Layer 5 of a small transformer language model trained on English Wikipedia (8 layers, counted from 0, width 96).
A neuron's activation on a vector x is GELU(weights . x + bias), where the dot is the dot product.

Input weights of the MLP neurons that the questions are about. A number n stands for n times 0.0049.
n25 (bias -0.036): -10 -33 17 34 28 9 -21 29 -12 9 -53 -28 -4 37 -17 23 44 -20 -26 30 -8 13 -24 12 -11 9 13 -15 -29 43 6 -24 -10 35 -39 -24 7 -21 6 20 23 -20 -19 11 9 11 -4 3 -8 -5 -11 -24 -31 30 33 -4 0 -19 22 22 -28 5 6 -4 0 15 -2 -16 -6 34 -24 -56 -3 6 -17 -3 18 27 -6 -5 -6 3 -11 -26 14 -8 -26 -2 18 -13 1 13 -14 -1 -15 2
n72 (bias -0.145): 39 4 39 15 -3 3 -3 31 24 36 36 11 -39 20 -21 16 40 43 -18 49 -22 -10 5 -26 6 8 0 -15 3 -32 -32 42 30 -29 15 -5 -24 -2 -1 -12 3 -51 -34 5 -9 32 37 -9 -46 -66 -16 -12 39 31 1 43 -23 18 -23 59 -9 -37 -9 -64 2 95 -9 -28 -49 2 -66 24 -16 -51 -2 -17 6 -42 21 49 5 12 15 26 21 -24 -28 -13 -28 33 -14 15 -7 -41 3 -24
n96 (bias -0.086): 5 -2 21 12 49 -10 -29 -51 -31 -6 23 -13 31 -47 -18 -24 -44 -6 19 54 28 -5 -22 8 -19 30 2 22 -9 18 2 32 -9 -41 40 17 37 -35 -24 10 -8 91 -29 -29 -1 2 -4 38 -32 -52 20 5 11 -13 -19 -11 20 -6 12 2 -2 8 22 27 -13 -10 11 -8 -52 -1 -25 -20 -18 9 31 12 -36 -57 28 -15 -30 24 -31 -16 -22 35 20 -27 -32 -9 6 -23 -5 -12 -16 20
n112 (bias -0.058): 19 -9 35 -23 13 -37 37 12 38 -8 13 5 43 43 30 -14 47 3 -4 18 -66 -76 -67 15 -1 -40 8 -24 -41 -20 -41 -17 -16 -10 -35 16 -75 -1 -28 -93 13 -47 -5 -5 4 -33 29 29 14 29 -2 15 6 21 27 -4 51 -24 -41 30 -17 9 -36 -18 -40 -17 -15 24 -7 -5 -7 -30 -24 -41 -18 12 -27 1 -67 -9 3 9 -3 19 9 9 -47 2 9 5 12 -12 -50 -61 -23 26
n151 (bias -0.061): -30 6 -26 44 17 -7 -22 58 7 -15 -2 -13 -1 -9 32 37 -20 -40 -26 -14 15 -28 27 4 -34 14 12 -15 1 9 -16 11 2 -7 -1 8 -21 -10 -35 13 12 0 -1 -34 2 8 -8 -1 -11 -5 -11 -11 16 -19 -33 12 -18 2 -12 -43 18 -2 -20 -38 5 6 3 7 -24 -4 4 22 5 -10 30 -23 -9 18 -2 8 2 1 7 4 44 24 -22 38 35 -18 13 13 11 2 18 21
n174 (bias -0.046): -5 8 56 -22 15 59 -29 -11 45 -13 1 11 -28 -1 -15 -18 -20 1 -26 -24 -37 23 -20 -41 14 34 5 33 -48 -39 -27 -25 45 34 5 -4 29 -1 -35 -23 0 -22 -17 -4 27 12 29 -7 -12 55 2 17 -25 -5 -26 -9 33 -29 -4 -10 -23 5 18 44 25 7 7 -7 21 -42 12 -55 8 -40 -24 -23 -7 -59 12 -10 22 3 33 -19 -23 25 -12 23 -9 33 -25 77 -14 11 -2 -6
n201 (bias 0.007): -14 20 10 11 -36 29 28 -3 13 -7 -26 2 34 12 -9 18 22 37 -48 15 -12 15 10 -9 -3 -19 -14 18 48 -8 38 -10 -22 3 -3 5 -46 6 -6 -41 -13 -2 -24 8 -15 8 7 0 26 -13 51 11 -5 -27 7 -42 20 19 -44 -6 5 -35 47 -34 -19 -22 -10 -39 -24 28 20 -10 -12 16 -1 -17 8 1 -27 18 4 1 3 9 -24 22 -37 -29 16 -15 -3 -6 32 24 1 -39
n204 (bias 0.134): -29 -14 -29 -31 -21 -8 -23 20 -4 12 1 -23 -47 7 31 12 3 -18 -37 -3 4 30 -11 -32 -19 10 -21 -14 9 28 -16 -32 -14 20 -4 -3 4 10 -24 -14 -11 -57 -18 0 17 28 -28 -5 4 -11 6 1 -16 -6 29 -23 -30 14 15 22 -18 19 8 30 12 -29 -47 13 -27 -5 2 10 -9 -9 4 -4 24 13 12 19 26 -12 36 -30 5 -18 27 25 -4 19 23 -32 -5 25 15 -1
n235 (bias -0.164): 38 -2 2 -6 -18 70 -79 81 -30 -60 65 -16 -21 13 -28 10 14 -20 32 55 -2 -11 3 0 -5 12 -54 -12 31 15 -4 -58 0 24 10 -22 -38 4 15 50 -46 4 11 0 46 4 20 -1 14 28 -31 -32 12 -1 21 -43 -6 43 -5 9 53 6 -17 -4 -11 -15 4 -3 25 35 9 10 -4 -19 -19 60 -61 36 -1 -11 14 -27 8 2 13 58 -26 -27 -29 10 -42 5 1 -5 46 18
n238 (bias -0.040): -11 6 41 25 14 -5 11 -7 -11 -66 23 39 -10 12 10 17 -6 53 -16 19 45 -20 30 -22 34 -2 13 5 -11 0 11 -8 -38 9 -51 -41 -4 -35 -7 -72 -1 5 28 43 -22 -9 27 15 -29 -3 -43 -33 -11 9 1 -20 49 26 11 -4 52 -9 -12 54 21 -6 12 0 2 -41 -15 1 -42 18 -4 14 -15 2 -56 16 6 -49 -26 1 37 16 -19 -6 -24 2 -28 7 -10 -58 2 11
n253 (bias -0.080): 3 -14 12 18 4 -15 -22 67 64 42 4 19 18 -3 -3 40 -21 6 -35 9 -44 -40 -9 17 -9 -25 31 -29 -3 4 -11 4 32 -32 -7 57 39 45 -41 20 -63 27 37 37 -7 -7 12 -10 0 -3 -16 47 -50 -3 -3 -14 -4 -23 -8 2 4 -10 -8 -12 14 28 24 -38 10 4 -16 -9 -32 6 -51 8 -33 -30 -19 43 3 -58 18 -23 -11 25 -6 36 -8 -25 -94 45 -4 -46 -1 -5
n279 (bias -0.090): -38 -14 26 3 23 -27 -23 -6 58 -23 9 2 -6 -4 31 33 -9 48 -1 -13 -31 -16 4 -37 11 -7 -33 -18 41 -13 -12 32 -41 -8 -49 3 44 -11 -3 -2 12 -22 41 -8 10 29 -32 7 24 -52 -30 -16 31 -56 41 19 34 -5 -12 24 47 -12 -35 59 48 -34 -27 12 11 9 13 -58 19 -54 -14 5 23 -19 -34 -15 45 4 87 -48 30 16 44 -12 -24 -47 63 -16 -22 6 -35 -47
n351 (bias -0.129): -5 4 45 -9 9 -94 6 20 4 -18 -2 -14 -10 -24 48 -20 40 -14 -4 11 -5 2 -19 21 -42 -19 29 -30 49 -7 25 -13 -21 57 19 -42 -35 -8 37 1 28 -19 16 -23 -35 -49 46 28 16 6 12 62 -33 1 12 29 -32 4 -5 -30 -4 -78 -16 24 -56 -23 -2 38 -31 12 3 23 8 2 10 -2 -14 -18 54 -62 41 13 -5 -47 3 40 -30 -29 21 -1 -8 8 0 6 24 -25
n353 (bias -0.191): 11 16 4 -24 -32 -2 6 1 21 3 50 -73 -29 -14 6 7 15 -27 -38 38 2 32 -13 14 -26 8 -26 0 26 -16 40 25 -3 3 -31 12 -14 31 -30 25 -7 15 10 -29 21 -48 -6 -4 -27 -49 3 16 17 10 -28 -33 -52 19 -22 1 4 1 -8 19 -30 35 51 7 -24 5 -19 -21 -2 8 -68 -28 -47 -24 28 11 -44 18 -11 19 71 48 -46 -1 -15 -27 12 37 30 -43 4 8

Each question shows a token from some text and the vector x that enters the MLP there. A number n stands for n times 0.06.

" p": -22 -10 21 0 -44 29 28 -40 25 35 -41 -42 4 26 2 -7 -13 -52 4 -24 29 -2 32 -30 12 -25 -6 34 -18 -29 10 -9 -35 -6 26 26 32 34 9 13 -6 -20 20 -28 6 2 -12 -12 21 7 9 -21 -20 16 -14 24 11 42 -16 5 2 41 -13 -21 -7 4 -11 21 5 -4 -45 -4 0 -14 -4 -18 11 12 19 -9 -2 -7 -3 39 9 30 25 -11 -38 -24 7 -16 -29 -7 19 20
The two highest activations, in order: n353, n204

"The": -27 -7 17 13 -20 -33 5 5 4 42 7 -31 9 20 12 -7 -8 -23 2 -50 10 11 11 -36 37 -1 29 27 -28 2 8 -32 -28 31 1 9 14 42 16 16 -25 -5 11 -17 -1 16 -50 3 12 3 -9 -14 -22 51 22 30 9 17 -9 9 -3 15 3 -52 -26 0 5 -20 12 4 0 3 -33 -10 8 -26 21 6 1 14 31 -21 -20 23 -34 37 19 15 -18 -1 -17 -10 -45 -11 -12 8
Which of these neurons fires most? n253

"d": -34 8 11 3 -42 -20 33 -3 9 -4 3 -53 17 5 13 -6 -4 -24 -14 -4 13 36 1 -12 6 -19 16 -9 -31 6 21 8 -48 7 33 6 71 33 19 12 -24 -29 -21 -29 18 11 -30 -35 11 3 0 -21 17 24 -12 6 8 24 -48 1 38 13 -14 -13 6 5 26 17 -2 -19 -23 -23 4 -15 7 9 -9 36 16 -25 -14 8 -2 19 -18 29 14 21 -51 -13 13 -35 -18 25 -12 31
The three highest activations, in order: n353, n204, n279

"ction": 3 16 16 3 -2 -7 13 23 9 0 -11 -29 -17 9 1 -2 6 -13 -7 -16 21 28 -21 -22 8 -24 24 9 -5 -45 32 -8 7 13 63 13 26 48 5 -18 -40 -19 17 -10 -17 26 -46 -36 50 29 -27 -26 0 7 -8 16 6 -12 -24 -12 -12 16 41 -6 12 10 8 6 -8 -17 0 13 24 -23 3 -26 13 5 14 19 -7 -9 -18 35 -19 -4 5 -24 -28 18 -19 -39 -61 6 2 40
The most active neuron and its activation: n174, at about 1.3

"e": -14 28 28 -23 -30 5 4 38 -6 12 8 -25 -37 -15 15 -16 14 -8 1 -8 30 32 35 12 -5 -16 8 -38 2 -25 35 -21 -16 16 39 -12 -6 49 -7 -22 -37 -7 15 -29 14 20 -27 -10 21 20 -19 -49 -6 31 -1 30 -8 4 -8 -3 39 19 7 -16 -22 15 -9 -2 -8 -24 -8 17 -21 3 -21 -18 -10 26 38 -14 18 12 -16 14 -12 38 8 -1 -34 12 -17 -27 -42 21 -16 34
Which of these neurons fires most? n235

"n": -53 11 34 -4 -35 -20 23 7 13 2 29 -17 12 -22 5 -6 12 -27 14 -13 19 31 -11 -7 -4 -12 32 -27 12 0 32 -6 -12 17 -18 -2 19 27 -16 -20 -43 -23 -3 -7 34 41 3 -2 7 -3 -10 -38 -15 15 -22 31 8 18 -18 32 21 21 26 -42 -13 -9 0 12 -8 -26 -28 3 -21 -17 31 -3 3 10 17 27 -14 -2 -10 44 -6 19 -7 23 -72 -11 -3 -23 -6 19 -21 -15
Which of these neurons fires most? n72

"s": -6 -20 -6 -4 -27 -20 1 27 4 -7 9 -31 38 13 15 11 -24 -15 -1 -4 35 -9 38 -10 -12 -27 18 -38 9 15 1 -29 -28 14 26 -20 34 51 6 -21 4 -22 -3 -36 8 9 -28 -46 48 27 -23 -23 -4 18 -10 31 2 5 -17 -16 10 29 16 -46 20 9 -1 8 -6 13 -26 27 3 5 28 -8 -12 11 11 24 5 -11 -18 33 -21 15 -7 18 -30 4 44 -24 -52 9 -13 11
The three highest activations, in order: n151, n204, n235

"ur": -11 10 -3 -5 -9 4 12 -39 22 24 -12 -60 28 8 1 -33 -6 2 6 -22 13 10 31 -57 59 -27 1 -1 -29 -27 23 -16 6 -20 30 -2 52 12 3 -1 -6 -22 8 -22 19 -22 6 -3 12 13 17 -4 30 3 -12 41 10 27 6 40 -15 0 -20 -8 -4 -29 1 -1 27 -28 -33 -17 8 -31 9 1 13 24 -10 3 27 2 3 15 -7 9 13 -35 -7 -2 8 -33 -27 -6 -9 22
Which of these neurons fires most? n279

" remain": -33 23 10 10 -64 -24 40 -31 17 -8 22 -17 23 13 26 -1 -11 -35 8 -20 -11 9 -6 -8 36 -24 16 -2 12 -22 29 -14 -35 22 -30 24 -3 32 12 -5 -40 -12 19 -31 24 28 1 -4 16 24 10 -26 -20 -1 -6 9 18 -17 -25 5 -7 12 13 -16 7 -14 -5 -8 13 7 -3 30 4 -30 -12 -31 24 22 18 -5 -12 3 -18 49 -42 10 19 0 -32 20 -13 -17 -38 10 -14 39
The most active neuron and its activation: n112, at about 2.1

"ve": -18 20 -10 1 15 11 34 39 16 17 13 -28 -3 13 -23 5 -1 -6 3 -2 14 28 48 -41 13 -44 2 -35 -34 -23 12 -2 -8 5 39 26 9 28 7 -23 -13 -44 4 -26 -8 15 -15 5 16 -3 -23 -58 14 29 0 31 5 52 -12 -9 -27 33 23 -27 -18 27 -1 -3 10 -16 5 6 -2 -16 7 -37 -15 18 19 -2 5 -8 -32 16 -21 15 28 -13 -24 5 19 -69 1 11 3 19
The three highest activations, in order: n72, n204, n151

"y": -33 39 27 5 -38 -23 32 -5 11 8 7 -49 -15 -8 45 -27 -3 -6 5 6 13 32 1 -27 10 -26 16 -26 -31 -1 17 -6 -32 4 -19 4 28 7 6 -27 -5 -5 8 16 18 21 -23 -2 20 -1 -12 -21 -22 58 -11 22 27 13 -14 21 10 1 12 -22 -5 0 16 -9 18 -12 -26 -2 -10 -14 13 -15 13 32 23 40 4 -3 -37 35 -22 -3 -4 11 -54 -14 -27 -36 -11 -14 -6 36
Which of these neurons fires most? n238

" the": -51 -14 27 0 -31 -9 2 -4 -5 29 9 -11 30 17 -8 -20 -13 -23 27 -21 28 8 -1 -23 24 -21 9 18 -14 -4 6 -33 -21 50 0 5 22 9 7 10 -19 -9 -7 -22 -5 36 -63 2 50 19 -2 -18 -19 58 -15 30 10 0 -1 9 5 27 25 -36 -7 -17 4 -17 13 12 6 5 -28 1 -8 -42 15 20 3 2 16 -1 -24 26 -21 17 -16 4 -6 -4 2 -19 -43 -24 -16 22
The two highest activations, in order: n25, n204

" in": -36 4 8 -11 -44 -2 35 -11 34 35 12 -36 12 7 38 -29 -12 -35 17 -18 28 15 -3 -6 18 -24 2 -11 -14 -28 -5 8 -15 17 -1 23 46 14 -9 9 -26 -35 18 -22 -3 38 -25 7 18 9 -28 0 -13 41 4 20 -8 25 -30 -7 -3 26 -4 -19 -17 -9 -2 -14 -13 18 -9 -6 -1 -11 -10 -1 -9 38 3 -4 22 1 -3 42 -11 35 16 18 -22 -21 1 -50 -40 28 -33 7
Which of these neurons fires most? n204

"ne": 4 13 5 -14 -20 -1 26 44 3 35 -6 -53 15 3 -21 -16 25 -17 -11 -29 35 26 10 -17 22 -29 -16 -22 -3 -23 29 -13 6 -11 17 16 17 29 9 -7 -34 -6 15 -34 1 5 -2 -27 30 28 -14 -40 24 -26 -29 30 -7 61 -6 14 13 28 9 -24 -10 18 17 18 2 -9 -25 25 -2 -16 0 -11 -6 2 26 -18 -14 10 -17 25 -50 10 13 13 -44 4 -1 -26 -33 -9 10 16
Which of these neurons fires most? n235